Layer 7 of a small transformer language model trained on English Wikipedia (12 layers, counted from 0, width 64).
A neuron adds its activation times its output weights to the MLP's output. To switch it off is to set its activation to zero at one token and run the rest of the model.
A neuron's activation on a vector x is SiLU(gate . x + bias) times (in . x + bias), where the dot is the dot product.

Input weights of the MLP neurons that the questions are about. A number n stands for (n - 500) times 0.001.
n38 gate (bias -0.030): 464 522 533 698 414 433 430 476 641 488 539 640 812 650 405 546 484 444 121 480 457 329 220 273 516 680 541 261 468 471 538 212 512 426 695 547 388 626 613 269 255 458 393 539 631 492 356 612 675 342 521 578 382 438 420 623 309 697 665 375 598 430 531 461
n55 gate (bias -0.035): 563 452 488 205 403 535 396 722 661 333 346 533 566 602 532 914 459 436 216 417 302 360 504 487 402 484 447 477 641 575 408 662 301 508 765 668 551 442 662 480 658 413 317 538 479 679 508 644 665 565 667 342 339 554 421 583 445 334 345 608 659 471 404 693
n68 gate (bias -0.064): 530 393 346 535 330 660 267 308 597 404 532 360 313 210 445 679 522 210 523 272 713 668 625 377 737 360 443 492 513 813 572 460 415 588 360 532 215 375 367 504 417 536 656 607 423 669 413 487 273 528 598 514 528 407 627 437 369 424 338 692 290 222 340 606
n71 gate (bias -0.013): 580 546 583 513 569 792 606 537 658 318 717 504 426 297 471 850 698 787 444 504 546 513 200 455 387 643 535 612 479 451 407 385 386 123 748 562 532 527 488 609 526 597 699 647 491 513 214 364 415 578 615 582 472 404 269 287 656 650 455 500 474 583 537 705
n92 gate (bias 0.057): 346 227 490 544 644 487 564 523 602 537 493 338 391 539 393 497 282 487 431 471 411 518 370 511 642 571 362 339 545 194 586 438 290 409 556 580 411 483 468 442 416 569 363 383 368 466 510 650 461 407 597 461 335 701 369 516 503 404 462 733 369 612 418 397
n94 gate (bias -0.109): 496 505 597 324 395 614 318 517 864 302 583 627 679 656 551 356 426 324 627 462 597 505 353 958 210 465 496 383 686 240 473 469 265 496 653 432 523 594 512 721 365 723 509 376 681 607 386 292 423 654 410 426 435 478 428 581 346 326 514 567 294 686 504 449
n103 gate (bias 0.006): 453 474 627 261 558 54 397 519 480 602 337 612 634 561 618 266 331 548 254 142 464 500 272 256 651 500 510 505 551 286 276 738 671 393 613 645 341 450 505 578 456 614 317 500 646 361 631 387 500 630 186 500 500 348 207 444 214 188 274 654 515 657 537 690
n110 gate (bias -0.164): 539 505 939 536 380 376 467 564 477 455 635 429 259 543 328 550 491 474 290 341 331 398 387 616 464 607 571 458 461 514 618 586 548 727 435 215 266 195 534 549 164 740 281 647 495 677 562 532 472 566 409 808 500 527 686 345 436 700 184 563 380 603 558 416
n111 gate (bias -0.080): 471 461 618 574 734 454 465 581 366 316 450 493 650 521 670 666 438 550 532 709 415 607 552 358 515 518 474 360 655 605 410 388 511 563 785 337 631 455 371 489 631 702 435 244 610 526 562 266 694 492 301 616 523 570 472 603 636 747 398 537 427 470 610 465
n137 gate (bias -0.040): 584 424 404 745 571 486 398 715 519 562 440 538 673 784 634 377 414 617 254 579 915 639 583 460 519 576 524 660 629 890 578 500 575 768 454 554 691 671 654 495 471 422 255 234 510 680 471 606 535 434 705 390 454 761 579 343 599 758 145 276 366 490 244 430
n138 gate (bias 0.053): 517 618 611 320 458 586 260 435 202 466 304 598 585 185 607 504 517 230 486 442 486 540 530 229 611 513 543 606 786 591 565 448 753 500 727 601 599 404 694 851 555 535 464 472 443 496 415 332 451 664 526 487 355 612 773 282 425 457 465 288 551 479 544 334
n142 gate (bias 0.039): 427 386 543 614 549 535 531 484 671 268 609 568 611 428 500 360 367 478 500 472 462 568 493 388 520 519 595 453 441 500 687 460 300 451 759 503 592 377 512 637 442 649 715 304 524 457 467 549 358 427 437 360 684 526 617 535 550 653 420 566 536 641 518 216
n147 gate (bias -0.010): 399 364 469 357 692 600 680 327 664 678 536 376 566 311 507 579 784 274 537 519 451 644 614 351 442 431 492 640 771 524 611 500 598 330 601 365 634 532 518 457 427 296 427 591 532 406 566 449 428 315 654 140 422 551 571 552 536 567 202 484 473 368 457 468
n152 gate (bias -0.063): 636 342 687 570 454 442 456 753 236 505 481 114 500 687 293 557 574 155 370 923 490 553 334 529 388 365 435 709 478 457 476 680 482 458 545 275 466 443 95 495 583 514 597 426 265 524 361 665 461 485 552 422 431 444 752 316 481 391 471 405 625 350 382 691
n202 gate (bias -0.136): 543 458 623 557 705 736 588 337 802 522 253 434 396 618 657 576 221 504 646 580 338 769 357 710 535 395 605 421 534 679 572 487 564 583 653 523 698 693 479 509 439 522 601 298 491 656 447 628 559 421 500 252 276 296 334 479 174 424 234 531 504 416 204 565
n245 gate (bias 0.073): 685 626 334 309 344 472 684 552 355 339 350 525 580 654 467 526 500 850 831 549 545 355 560 641 720 610 669 496 537 586 478 268 553 475 553 435 456 418 716 279 555 607 597 492 561 681 500 346 482 559 383 646 271 521 639 500 644 289 443 461 180 768 643 602
n38 in (bias -0.025): 504 670 606 449 554 567 550 578 642 488 240 263 352 582 414 480 612 523 675 365 488 443 773 626 582 217 465 107 403 349 564 674 356 484 489 544 475 544 353 445 492 555 398 496 348 373 438 382 379 666 222 516 732 390 538 477 339 460 364 603 438 512 383 455
n55 in (bias 0.022): 384 303 329 334 442 448 475 382 391 369 605 650 478 567 753 626 646 575 409 597 431 200 367 408 562 438 218 357 615 331 713 465 523 473 440 333 415 476 558 624 443 547 500 525 500 802 573 597 612 697 457 383 455 457 593 403 568 410 298 284 585 387 731 520
n68 in (bias 0.014): 419 561 371 531 487 517 308 685 232 438 431 469 722 555 632 261 290 461 736 419 551 500 442 615 513 232 557 592 449 311 752 415 732 694 491 827 704 419 546 566 412 504 615 355 582 374 412 625 651 293 527 532 608 709 466 457 573 397 976 258 491 536 612 398
n71 in (bias -0.053): 379 470 330 629 352 450 483 381 573 395 622 432 614 458 353 434 799 645 362 302 559 692 488 642 826 700 420 603 512 537 484 475 523 476 551 479 462 377 367 407 496 537 458 489 401 713 452 419 467 128 114 479 671 447 512 531 314 737 583 394 544 621 398 310
n92 in (bias -0.052): 426 813 638 635 414 534 547 463 532 676 614 602 461 629 451 673 583 569 483 593 524 609 614 480 302 277 519 652 426 614 428 578 640 458 670 539 557 657 476 420 560 370 600 479 543 539 567 393 427 493 555 607 524 300 611 340 490 549 319 399 557 542 422 493
n94 in (bias 0.055): 718 261 747 747 652 271 468 326 500 483 376 648 456 427 656 526 500 459 232 328 518 434 409 412 275 470 568 597 463 656 448 388 475 513 414 474 576 656 408 679 610 448 385 340 286 340 669 564 579 373 634 380 58 342 553 332 623 526 435 526 716 491 703 357
n103 in (bias 0.037): 164 230 492 421 529 183 456 432 327 633 430 504 207 508 617 445 281 671 178 556 346 522 280 252 529 629 588 603 348 479 423 369 634 475 452 479 404 589 409 429 624 547 369 296 650 280 246 538 448 629 538 500 478 496 565 560 474 602 350 314 458 525 367 443
n110 in (bias 0.027): 322 669 652 447 297 312 673 298 537 476 500 753 430 578 598 675 686 687 552 386 379 339 492 662 235 598 553 547 606 567 262 546 405 655 409 500 629 521 685 484 484 724 398 385 487 600 679 644 365 500 558 662 517 200 666 445 454 608 399 641 557 348 599 286
n111 in (bias 0.059): 683 568 478 454 468 387 799 320 529 632 548 525 486 449 462 336 457 493 446 231 459 441 678 835 464 525 643 592 586 460 580 446 476 418 407 529 376 569 409 600 468 475 317 597 419 504 710 730 330 618 657 242 553 522 528 493 526 605 361 558 596 626 396 384
n137 in (bias -0.026): 593 542 256 512 456 588 411 481 585 496 512 599 466 752 392 447 520 771 602 465 429 599 710 666 655 357 703 436 485 674 589 601 291 580 542 525 788 467 383 596 405 298 724 463 164 415 309 400 417 475 593 642 445 480 488 416 521 553 750 544 766 520 537 303
n138 in (bias 0.022): 523 400 276 684 519 391 546 388 587 539 467 543 530 406 583 624 659 473 559 319 397 646 373 679 449 695 500 656 669 420 253 504 614 699 538 460 853 452 626 492 671 560 398 283 448 480 633 461 427 587 476 353 729 768 697 349 460 500 303 603 683 449 409 553
n142 in (bias -0.001): 647 504 537 459 372 584 353 423 660 581 433 618 593 545 484 452 470 549 352 555 454 458 552 542 385 520 385 516 429 741 510 462 773 321 500 458 614 486 695 215 275 459 479 465 437 565 665 180 437 457 521 673 428 612 438 539 524 538 472 548 598 439 453 699
n147 in (bias -0.021): 456 360 409 379 369 493 532 763 485 523 654 632 676 482 689 512 309 485 318 620 671 324 711 374 602 707 519 446 688 535 377 358 412 387 507 434 472 458 671 508 590 527 421 702 589 776 598 626 300 548 496 623 536 637 354 449 613 558 465 377 613 409 599 726
n152 in (bias -0.028): 488 652 179 673 508 253 335 283 734 416 540 315 500 355 374 401 655 529 369 415 416 352 607 667 504 613 752 672 338 213 573 581 357 774 582 383 412 345 687 568 713 581 583 532 305 560 462 407 199 684 496 487 406 525 492 565 535 577 669 598 567 424 472 513
n202 in (bias 0.018): 545 363 529 507 650 379 504 579 612 751 463 816 507 555 639 423 518 612 604 583 420 578 569 493 389 543 543 503 466 376 661 423 727 400 392 518 866 368 544 525 436 460 436 446 467 365 579 565 656 485 434 350 412 265 549 663 267 423 341 533 636 355 517 368
n245 in (bias -0.015): 689 401 345 394 383 636 698 508 308 204 496 735 515 403 402 413 661 603 266 391 308 559 755 622 221 407 508 604 302 413 508 582 524 431 414 513 496 388 546 500 335 302 272 595 517 615 431 496 403 604 401 555 565 271 437 547 437 512 446 751 565 671 618 768

Output weights of the MLP neurons that the questions are about. A number n stands for (n - 500) times 0.00064.
n38: 318 513 393 454 373 476 566 521 733 354 589 466 620 458 425 513 238 348 179 585 630 497 401 394 188 478 388 359 236 297 321 129 611 474 521 532 585 493 738 503 604 563 385 529 584 405 575 515 394 469 271 670 512 635 425 332 574 596 602 646 427 442 434 542
n55: 445 366 536 631 462 479 574 619 562 619 612 306 305 462 570 353 509 772 583 378 438 656 534 470 553 492 698 446 350 579 402 475 422 93 311 537 534 489 688 321 577 729 458 517 534 418 419 510 667 565 551 408 387 600 563 615 832 439 563 453 514 362 560 538
n68: 593 411 568 443 673 673 736 453 751 422 198 446 403 549 529 420 422 768 426 439 110 552 340 494 408 660 491 428 586 614 155 602 361 391 514 235 519 489 463 377 393 189 273 617 378 588 440 375 496 533 478 591 366 462 293 503 355 481 496 624 674 627 464 332
n71: 387 545 672 689 473 573 426 600 478 457 476 643 471 610 363 320 577 330 589 658 411 299 333 487 194 280 574 562 574 434 463 459 570 272 606 647 647 563 507 895 464 434 739 763 570 236 261 291 355 634 589 443 485 628 367 497 824 527 400 608 586 360 512 593
n92: 500 395 557 559 588 545 581 551 634 268 380 470 580 497 355 416 312 566 536 611 392 599 639 598 456 586 395 320 608 366 622 473 307 506 304 333 451 460 568 716 355 538 320 396 343 444 408 440 603 556 485 482 357 444 223 694 476 399 801 680 413 403 654 566
n94: 296 443 399 445 540 223 437 589 526 468 470 312 467 459 629 584 324 501 354 612 454 479 440 375 607 433 324 393 237 421 437 427 824 231 548 367 383 281 398 514 565 341 676 476 373 465 404 687 706 647 519 473 830 349 295 332 553 771 239 489 587 223 277 689
n103: 465 623 356 587 223 410 638 499 496 569 449 459 457 543 502 671 775 339 939 665 440 718 613 553 205 976 113 465 504 771 579 506 490 518 644 382 527 438 469 556 644 744 432 507 461 750 522 447 618 374 549 373 437 692 529 653 710 608 648 543 405 136 811 626
n110: 309 367 553 445 561 598 319 522 408 567 231 679 424 614 628 671 508 575 379 623 541 532 586 667 166 357 289 640 305 572 548 575 275 378 575 696 387 495 327 732 383 414 771 561 749 352 877 322 358 484 451 393 538 679 248 527 425 496 543 465 689 543 313 731
n111: 601 623 518 570 427 514 651 457 896 695 358 439 406 291 658 317 299 289 458 368 482 476 762 549 410 500 520 422 517 604 274 402 301 459 386 129 624 314 655 475 484 378 473 660 558 437 702 375 309 670 484 746 431 596 510 555 261 389 429 532 452 334 641 489
n137: 558 391 710 226 404 419 495 328 434 343 588 239 356 616 675 446 665 480 734 550 501 374 457 635 487 375 406 370 511 361 593 375 518 446 506 180 464 244 472 359 543 413 592 470 551 326 471 868 461 759 390 476 283 548 565 359 605 542 302 499 479 405 595 502
n138: 563 728 448 592 463 598 573 307 671 469 467 515 462 741 400 565 414 554 597 537 620 310 468 418 661 325 260 132 303 590 561 523 256 286 505 476 512 418 376 441 680 577 614 632 422 486 456 439 470 475 343 333 468 230 398 601 526 427 411 301 192 632 334 265
n142: 303 342 432 642 519 544 560 265 456 391 678 396 615 412 566 635 524 259 565 618 536 613 668 530 506 505 558 534 503 466 624 566 151 536 700 559 448 223 415 602 448 573 584 489 389 529 493 771 461 417 528 391 679 258 473 511 619 345 323 662 457 525 521 380
n147: 503 468 584 413 523 473 750 408 403 387 362 749 549 258 334 581 436 488 583 356 406 704 240 307 479 307 565 528 527 730 624 630 635 566 453 502 641 525 409 519 576 313 584 678 294 476 473 424 604 817 649 241 499 451 592 623 520 388 526 602 425 662 583 565
n152: 534 517 637 670 480 699 418 376 180 496 268 602 673 636 421 458 316 725 486 593 108 339 259 484 687 644 255 325 460 759 234 555 631 508 394 530 400 463 381 517 521 518 393 669 617 494 545 516 527 445 686 482 320 330 586 270 459 384 387 585 741 582 504 616
n202: 755 447 462 653 556 231 565 597 470 559 902 656 509 358 371 373 381 502 264 309 751 283 350 222 475 509 539 393 621 608 343 481 500 445 395 451 493 446 643 597 634 551 357 419 220 637 487 522 283 627 566 743 498 620 764 545 575 595 618 459 570 567 591 311
n245: 497 319 642 619 459 309 348 452 574 666 577 310 426 632 568 441 351 389 687 875 626 455 426 347 872 665 583 503 503 509 670 532 466 558 590 689 383 518 432 443 582 753 646 818 602 527 519 414 210 493 416 487 528 602 493 280 455 506 543 286 652 532 323 363

Each question names a token from some text and the token that comes next. It shows the vector x that enters the MLP there. A number n stands for (n - 500) times 0.011.

Then comes g, the gradient of the next token's log-probability with respect to the MLP's output, scaled to length 1. A neuron's effect is roughly proportional to its activation times (output weights . g). A number n stands for (n - 500) times 0.00095.

"D", then "e "
x: 602 452 500 528 648 428 521 427 478 477 502 417 539 319 427 451 518 482 518 556 494 519 432 429 343 534 526 542 574 507 563 371 429 558 556 558 576 601 365 551 559 493 529 565 517 514 935 457 426 387 373 466 496 421 637 444 654 473 472 438 619 563 507 454
g: 448 424 212 429 374 518 302 380 527 358 383 453 600 557 477 632 307 607 414 650 477 531 433 368 419 496 377 534 420 415 563 207 604 233 604 666 440 533 703 483 433 576 500 602 439 450 318 188 506 597 534 586 364 95 303 662 532 457 532 527 690 549 507 391
Which neuron, switched off, lowers the next token's probability most? n138

"ord", then "an "
x: 475 441 362 478 566 490 449 441 610 372 559 406 477 422 608 565 467 560 536 387 679 531 541 483 621 395 349 587 780 578 564 494 514 571 441 531 484 387 391 528 624 518 621 490 445 553 530 470 601 342 420 267 563 429 410 600 479 395 513 535 610 597 450 495
g: 435 424 572 271 334 439 572 358 533 473 304 463 343 570 426 495 567 603 439 605 485 562 320 460 517 652 325 294 645 549 592 648 313 401 479 334 748 511 377 379 364 335 404 747 493 605 578 538 342 343 580 595 592 587 702 436 348 517 554 300 284 793 283 365
Which neuron, switched off, raises the next token's probability most? n55

"all ", then "the "
x: 513 433 454 456 462 801 510 545 469 414 384 594 436 507 550 533 478 538 325 202 469 492 528 416 472 548 446 579 366 387 472 356 505 527 467 549 446 500 528 443 498 527 607 348 596 469 606 460 477 494 689 476 493 353 521 398 504 351 466 447 442 651 499 470
g: 292 263 275 419 420 417 369 549 509 412 470 595 564 653 633 643 475 488 489 652 596 411 320 454 529 510 628 483 543 524 358 447 513 570 384 636 700 523 593 321 565 277 481 388 519 750 808 483 479 458 552 583 474 422 397 476 302 531 461 440 597 103 151 598
Which two neurons, each switched off alone, lower its probability most, in order? n245, n71

"or", then "es"
x: 490 464 379 407 492 416 444 450 466 482 296 459 423 335 411 424 475 553 426 556 495 378 527 373 465 414 438 359 608 520 456 525 508 354 431 616 470 459 433 577 426 396 328 346 567 276 521 562 512 478 564 328 533 380 589 622 383 457 477 497 678 571 456 526
g: 432 515 411 594 396 520 446 470 711 257 556 535 402 459 422 561 523 386 299 624 493 212 452 750 781 672 430 615 489 199 382 493 302 561 585 394 429 401 388 774 405 572 644 505 509 526 442 367 500 768 522 640 501 595 782 679 381 532 495 314 530 471 427 440
Which neuron, switched off, raises the next token's probability most? n103

"an", then "\n"
x: 521 492 549 524 580 406 532 353 321 430 499 434 398 325 503 428 553 550 596 573 371 583 578 447 309 573 713 430 595 452 326 574 551 446 437 586 509 502 715 618 482 612 487 487 478 389 555 570 562 461 569 472 461 496 543 561 569 652 679 469 543 568 398 461
g: 446 362 286 573 677 425 421 644 794 796 476 348 308 461 509 306 424 652 350 614 644 529 306 470 470 721 654 412 257 410 462 530 485 269 516 173 425 389 583 639 588 651 447 530 527 457 628 539 514 611 471 610 477 458 466 650 503 634 586 681 576 605 429 675
Which neuron, switched off, raises the next token's probability most? n94

"el", then "en"
x: 744 670 654 453 488 490 448 488 503 425 425 267 482 584 600 320 639 525 513 441 379 413 451 501 491 406 548 455 585 642 513 443 544 681 460 536 413 556 557 466 468 526 684 660 567 384 436 483 515 615 549 400 552 453 533 501 600 434 443 594 577 518 557 492
g: 603 490 640 352 678 550 405 520 387 513 559 325 522 200 467 657 379 533 734 527 651 489 666 725 469 459 309 434 673 439 451 404 424 639 351 574 429 471 545 417 594 550 519 633 507 566 557 181 634 490 614 261 149 704 684 584 575 606 456 474 592 724 572 572
Which neuron, switched off, lowers the next token's probability most? n38

"ol", then "i"
x: 642 563 542 364 387 399 430 574 394 473 422 361 583 489 520 650 418 398 457 393 440 487 406 365 533 387 466 385 504 587 595 361 611 630 530 459 416 604 543 381 436 585 625 476 612 499 584 442 630 435 322 560 572 487 571 546 464 579 632 446 605 608 645 462
g: 400 672 461 515 292 308 687 508 450 919 349 390 552 562 623 456 554 800 650 414 396 510 495 399 375 739 412 554 362 523 528 509 413 389 394 419 680 454 736 423 507 542 236 610 335 543 649 498 363 435 333 544 545 587 258 456 639 497 658 471 436 597 513 628
Which neuron, switched off, raises the next token's probability most? n111

"f ", then "a "
x: 448 474 432 421 526 709 609 518 541 411 425 706 472 515 583 555 465 578 422 296 571 502 439 432 474 605 458 519 391 438 495 303 556 489 430 571 506 518 628 586 480 569 610 372 498 437 641 636 424 446 644 431 365 387 547 397 482 367 546 423 432 659 432 471
g: 377 365 452 363 405 430 473 627 654 399 517 495 554 531 388 789 442 346 404 647 382 497 567 758 355 491 300 560 590 263 562 539 491 497 436 447 631 522 493 178 468 389 591 526 554 740 598 588 440 413 369 555 167 377 695 334 536 583 496 482 614 344 172 582
Which neuron, switched off, lowers the next token's probability most? n71

"e ", then "J"
x: 421 403 481 516 475 767 519 555 429 429 414 633 398 602 537 488 486 498 487 315 619 538 489 464 529 611 488 509 378 429 485 336 517 494 473 511 572 505 641 516 561 526 592 310 639 452 643 515 390 550 631 408 450 328 505 362 531 383 567 382 509 593 373 526
g: 667 683 663 482 528 569 484 545 305 558 593 464 557 690 307 311 531 464 562 606 242 439 370 384 551 658 528 354 530 515 584 494 493 374 614 399 619 306 158 608 381 584 368 494 588 473 603 451 425 639 521 342 725 245 515 541 767 526 428 250 584 462 607 244
Which two neurons, each switched off alone, lower its probability most, in order? n138, n152

"a", then ". "
x: 473 512 562 639 486 496 420 427 559 462 535 469 386 570 607 549 541 605 465 480 531 421 639 429 359 317 646 356 454 454 450 466 405 366 585 442 644 531 672 515 561 591 635 592 410 318 397 465 402 446 542 458 380 424 459 450 480 318 634 594 497 617 593 467
g: 482 276 388 473 558 668 312 394 550 566 398 513 423 298 410 839 386 572 680 579 337 757 568 657 644 573 598 379 544 539 549 627 562 741 195 512 284 544 562 562 779 550 369 565 665 520 498 235 630 345 450 344 525 393 447 427 430 412 476 495 572 567 527 580
Which neuron, switched off, lowers the next token's probability most? n71

"un", then "st"
x: 711 343 613 300 476 495 418 416 414 571 364 640 474 497 320 472 435 512 405 486 553 441 675 482 336 534 490 474 531 504 645 487 603 575 501 643 432 397 439 525 358 551 547 608 446 413 447 501 399 415 450 414 588 390 569 394 442 590 612 547 576 517 507 433
g: 608 467 403 676 622 779 435 477 539 640 662 433 500 465 276 544 496 615 417 477 757 93 304 670 272 465 474 481 358 652 352 499 381 575 517 308 404 607 512 332 479 609 416 409 496 577 381 526 663 515 708 617 297 431 550 361 355 610 462 625 561 380 604 334
Which neuron, switched off, lowers the next token's probability most? n245

" ", then "| "
x: 578 402 446 568 349 666 407 582 638 377 506 505 460 617 398 574 345 482 491 332 501 610 428 383 531 622 508 525 407 650 518 340 308 476 550 551 507 428 400 613 502 655 557 438 574 528 614 570 435 410 576 621 543 442 598 405 413 600 590 501 518 562 491 567
g: 562 301 471 440 489 566 469 432 424 743 504 542 380 383 718 444 416 747 513 341 455 550 442 413 535 589 331 579 308 615 365 652 554 697 596 476 651 493 707 353 819 330 596 695 569 478 550 602 408 400 633 503 491 498 463 462 761 763 404 499 409 381 358 187
Which neuron, switched off, raises the next token's probability most? n71

"in ", then "with "
x: 583 500 417 529 593 718 615 511 474 480 396 665 383 503 661 555 514 572 544 323 479 528 463 435 522 579 436 453 347 423 467 326 581 495 546 561 518 568 589 545 573 506 590 375 516 439 583 618 563 448 650 405 548 358 488 355 453 313 585 378 515 644 492 478
g: 376 345 269 300 653 429 451 402 342 506 693 462 642 495 504 593 495 579 491 510 577 359 551 459 616 575 433 550 406 623 574 474 359 315 674 258 279 502 650 564 911 672 553 572 549 225 478 540 778 613 733 604 408 600 579 516 294 475 457 603 437 491 458 439
Which neuron, switched off, lowers the next token's probability most? n202

"H", then "l"
x: 652 348 476 613 494 493 520 359 433 535 479 437 581 414 308 481 545 423 508 477 494 363 434 447 360 406 510 419 533 471 542 514 308 598 504 510 538 463 330 498 560 568 664 510 557 378 860 454 443 487 432 417 462 516 580 444 571 534 504 455 441 552 600 481
g: 642 515 476 294 630 702 732 716 453 674 513 324 439 325 483 540 154 604 482 351 449 448 761 497 547 351 523 593 635 503 323 502 455 626 395 551 767 528 448 292 511 220 460 395 492 510 436 655 479 704 547 559 595 590 534 660 557 595 526 242 560 511 628 630
Which neuron, switched off, lowers the next token's probability most? n142

"'", then "K"
x: 462 450 683 705 500 617 461 513 504 635 440 581 341 492 555 351 390 556 503 364 445 492 571 410 347 463 516 459 552 393 520 550 464 539 422 614 497 435 327 370 412 569 389 439 433 518 539 654 561 471 538 465 441 466 538 405 508 652 357 461 740 515 569 513
g: 698 402 479 550 612 562 593 242 588 274 663 579 500 556 382 336 351 562 784 381 581 447 490 536 556 760 673 371 624 407 344 435 414 701 635 428 444 602 562 405 453 474 417 284 660 345 563 480 359 451 737 519 303 544 800 534 439 675 306 420 493 472 405 355
Which neuron, switched off, raises the next token's probability most? n110

"ing ", then "f"
x: 467 407 482 458 440 800 614 526 500 473 394 612 389 519 569 529 458 564 402 281 474 508 541 428 495 623 424 561 430 454 459 414 516 440 486 508 535 519 533 477 584 501 687 408 594 499 586 507 468 486 680 393 413 382 511 291 520 372 501 372 460 686 462 494
g: 575 649 371 524 567 610 326 599 606 424 432 543 435 444 511 332 370 683 486 573 303 442 667 655 386 492 504 632 270 600 557 535 446 695 490 240 456 419 622 433 458 538 312 596 482 477 197 601 273 466 395 528 563 386 529 491 766 456 400 753 716 764 730 619
Which neuron, switched off, raises the next token's probability most? n245

"of ", then "B"
x: 478 453 392 469 544 696 453 492 446 416 397 621 395 561 504 529 475 511 389 325 446 518 533 472 435 558 447 565 382 362 446 327 573 577 519 571 549 564 485 344 508 523 549 311 644 491 681 435 490 507 628 465 565 362 595 325 508 319 459 414 479 607 406 556
g: 622 417 636 920 555 554 465 431 519 707 644 511 477 663 467 350 586 648 567 665 428 419 174 421 588 579 504 395 446 369 647 544 366 304 443 754 589 478 554 388 482 721 179 424 411 618 803 468 521 373 562 540 520 477 490 597 571 510 476 413 551 307 499 437
Which two neurons, each switched off alone, lower its probability most, in order? n245, n103

"are ", then "r"
x: 545 530 602 448 415 793 485 561 564 519 290 588 459 513 541 509 429 518 448 240 447 546 517 549 517 590 506 518 446 316 505 411 437 547 557 485 478 510 559 373 575 522 523 317 486 478 587 372 399 430 613 442 519 420 629 456 547 382 522 482 456 691 389 512
g: 498 658 649 376 686 594 373 230 796 501 540 361 628 559 432 521 466 639 345 662 652 599 659 600 492 451 511 626 520 406 484 441 546 744 623 412 360 372 157 329 489 236 532 529 432 471 417 686 398 521 614 496 698 487 207 455 654 585 617 422 544 505 632 538
Which neuron, switched off, lowers the next token's probability most? n55

"n", then "ot"
x: 487 447 528 506 409 511 389 421 429 463 503 444 593 428 358 553 595 679 400 412 368 521 479 379 422 492 326 518 453 633 511 524 522 604 611 621 429 533 372 469 509 687 554 534 506 339 673 460 432 549 406 323 448 512 555 545 412 618 510 490 409 673 333 531
g: 332 682 422 222 318 277 420 416 451 341 281 405 394 391 584 666 442 554 442 354 705 327 474 660 297 544 347 447 444 658 675 711 319 600 457 467 601 573 610 644 472 552 590 541 675 600 521 537 546 564 240 780 783 546 482 453 523 639 465 529 558 477 409 538
Which neuron, switched off, lowers the next token's probability most? n103

"ro", then "p"
x: 648 493 459 380 379 498 237 532 362 497 466 370 339 414 499 467 589 547 572 423 462 623 531 545 394 592 550 429 490 705 509 485 541 464 440 433 544 422 371 443 480 519 507 446 488 491 517 518 646 437 521 602 414 439 713 695 561 475 496 517 437 619 663 493
g: 547 503 327 605 343 368 528 378 686 243 335 502 642 534 493 278 431 510 465 344 578 611 166 829 474 253 450 356 521 608 627 385 395 376 651 520 834 559 400 502 601 528 510 465 466 640 518 381 473 465 488 403 607 664 720 528 695 307 522 445 404 523 439 482
Which neuron, switched off, lowers the next token's probability most? n147

"a ", then "was "
x: 598 416 514 598 698 697 600 447 474 488 536 653 293 515 552 517 471 642 585 353 505 625 453 428 456 546 562 457 313 370 563 368 454 528 451 531 542 517 676 558 535 549 557 406 557 374 580 597 528 452 573 367 576 323 563 421 449 466 558 427 540 534 538 471
g: 463 580 516 665 523 442 641 554 657 443 758 449 626 306 499 668 461 714 611 312 330 382 367 474 265 714 751 450 513 379 551 506 412 312 552 503 354 589 598 643 574 380 582 545 683 512 145 653 415 509 372 524 227 554 410 357 503 490 346 568 292 494 502 595
Which neuron, switched off, lowers the next token's probability most? n202

"w", then "on "
x: 604 343 425 601 499 470 499 515 465 574 512 438 685 511 237 663 574 525 522 426 392 495 548 463 403 455 413 374 559 498 505 295 582 479 670 472 367 362 402 438 572 605 689 418 435 532 656 481 486 553 633 566 547 451 526 453 577 490 562 535 460 582 494 482
g: 468 812 641 510 467 608 550 358 455 583 460 444 591 806 507 577 495 680 460 298 381 524 232 440 404 466 476 766 568 452 547 430 566 336 502 627 637 422 572 652 726 467 410 506 374 680 434 585 680 522 426 533 345 520 466 518 99 295 455 555 740 478 620 433
Which two neurons, each switched off alone, lower its probability most, in order? n152, n245

"a", then "in "
x: 445 423 605 504 583 424 444 360 431 338 546 471 289 553 618 574 543 521 477 530 611 427 599 372 417 419 576 436 429 453 425 426 455 446 552 453 682 550 648 386 393 601 623 588 593 467 424 498 480 539 691 414 394 501 355 468 597 496 539 440 390 565 640 384
g: 600 644 835 445 597 735 575 579 478 397 388 634 698 525 420 685 463 571 402 226 541 406 328 402 603 539 427 407 564 599 196 329 470 567 415 367 233 576 652 453 394 537 563 491 549 607 373 518 644 800 285 571 469 605 457 368 445 459 624 525 333 315 522 426
Which neuron, switched off, lowers the next token's probability most? n71

"19", then "6"
x: 504 493 515 436 424 486 375 531 559 578 647 464 469 633 517 648 594 755 455 429 528 462 429 468 425 293 534 478 620 414 464 448 515 571 670 499 565 498 612 629 558 474 391 540 613 605 671 583 482 495 482 405 702 508 549 487 400 383 580 515 562 462 668 459
g: 466 456 485 601 578 567 445 539 354 378 422 487 603 660 480 402 632 726 531 680 260 632 683 421 561 532 595 649 571 466 574 678 277 41 657 596 362 506 559 450 459 673 542 206 506 410 493 561 498 490 735 725 664 411 519 675 339 465 509 534 340 551 601 569
Which neuron, switched off, lowers the next token's probability most? n55

"O", then "'"
x: 464 405 569 488 643 565 490 508 366 515 549 381 494 320 415 401 466 510 463 483 581 568 516 434 343 461 530 427 571 570 437 437 326 583 670 597 541 448 330 428 538 460 492 518 483 506 732 483 487 351 595 497 556 337 527 541 628 359 469 326 542 619 624 458
g: 273 515 521 677 375 609 423 301 706 527 407 521 502 588 332 377 312 708 418 544 363 397 424 569 759 413 601 560 577 452 472 614 504 138 703 509 461 646 806 468 536 664 463 634 502 495 597 332 464 643 558 425 295 328 343 563 356 570 326 633 501 549 335 454
Which neuron, switched off, raises the next token's probability most? n152

"==", then "\n\n"
x: 495 415 520 557 592 553 482 497 596 591 471 507 624 467 605 375 474 454 496 320 549 601 401 432 502 511 596 464 550 359 612 472 475 366 532 317 421 357 565 533 680 567 508 418 419 450 610 462 529 321 552 461 518 350 334 376 483 293 498 384 357 561 493 537
g: 751 511 494 583 524 659 378 652 319 480 739 497 625 701 383 489 473 384 495 526 499 485 467 384 494 330 596 660 680 520 314 517 653 610 572 630 500 331 650 407 538 583 252 445 500 605 622 468 517 289 374 634 309 614 347 520 596 571 111 530 642 283 435 712
Which two neurons, each switched off alone, lower its probability most, in order? n92, n202

"197", then "3 "
x: 570 448 473 405 471 420 391 481 538 532 579 519 380 618 487 685 599 724 420 484 626 499 383 481 421 453 579 491 621 384 639 355 466 636 738 412 503 533 590 559 585 480 513 479 567 481 703 563 472 391 509 458 639 428 482 398 535 409 597 448 587 533 568 503
g: 555 632 443 397 705 435 605 672 421 550 595 491 538 453 462 645 412 306 457 344 351 500 672 391 597 635 473 297 312 557 481 461 494 796 447 367 538 444 631 609 441 254 506 933 611 494 417 475 528 547 337 220 271 581 406 277 525 517 419 432 347 423 491 631
Which neuron, switched off, raises the next token's probability most? n55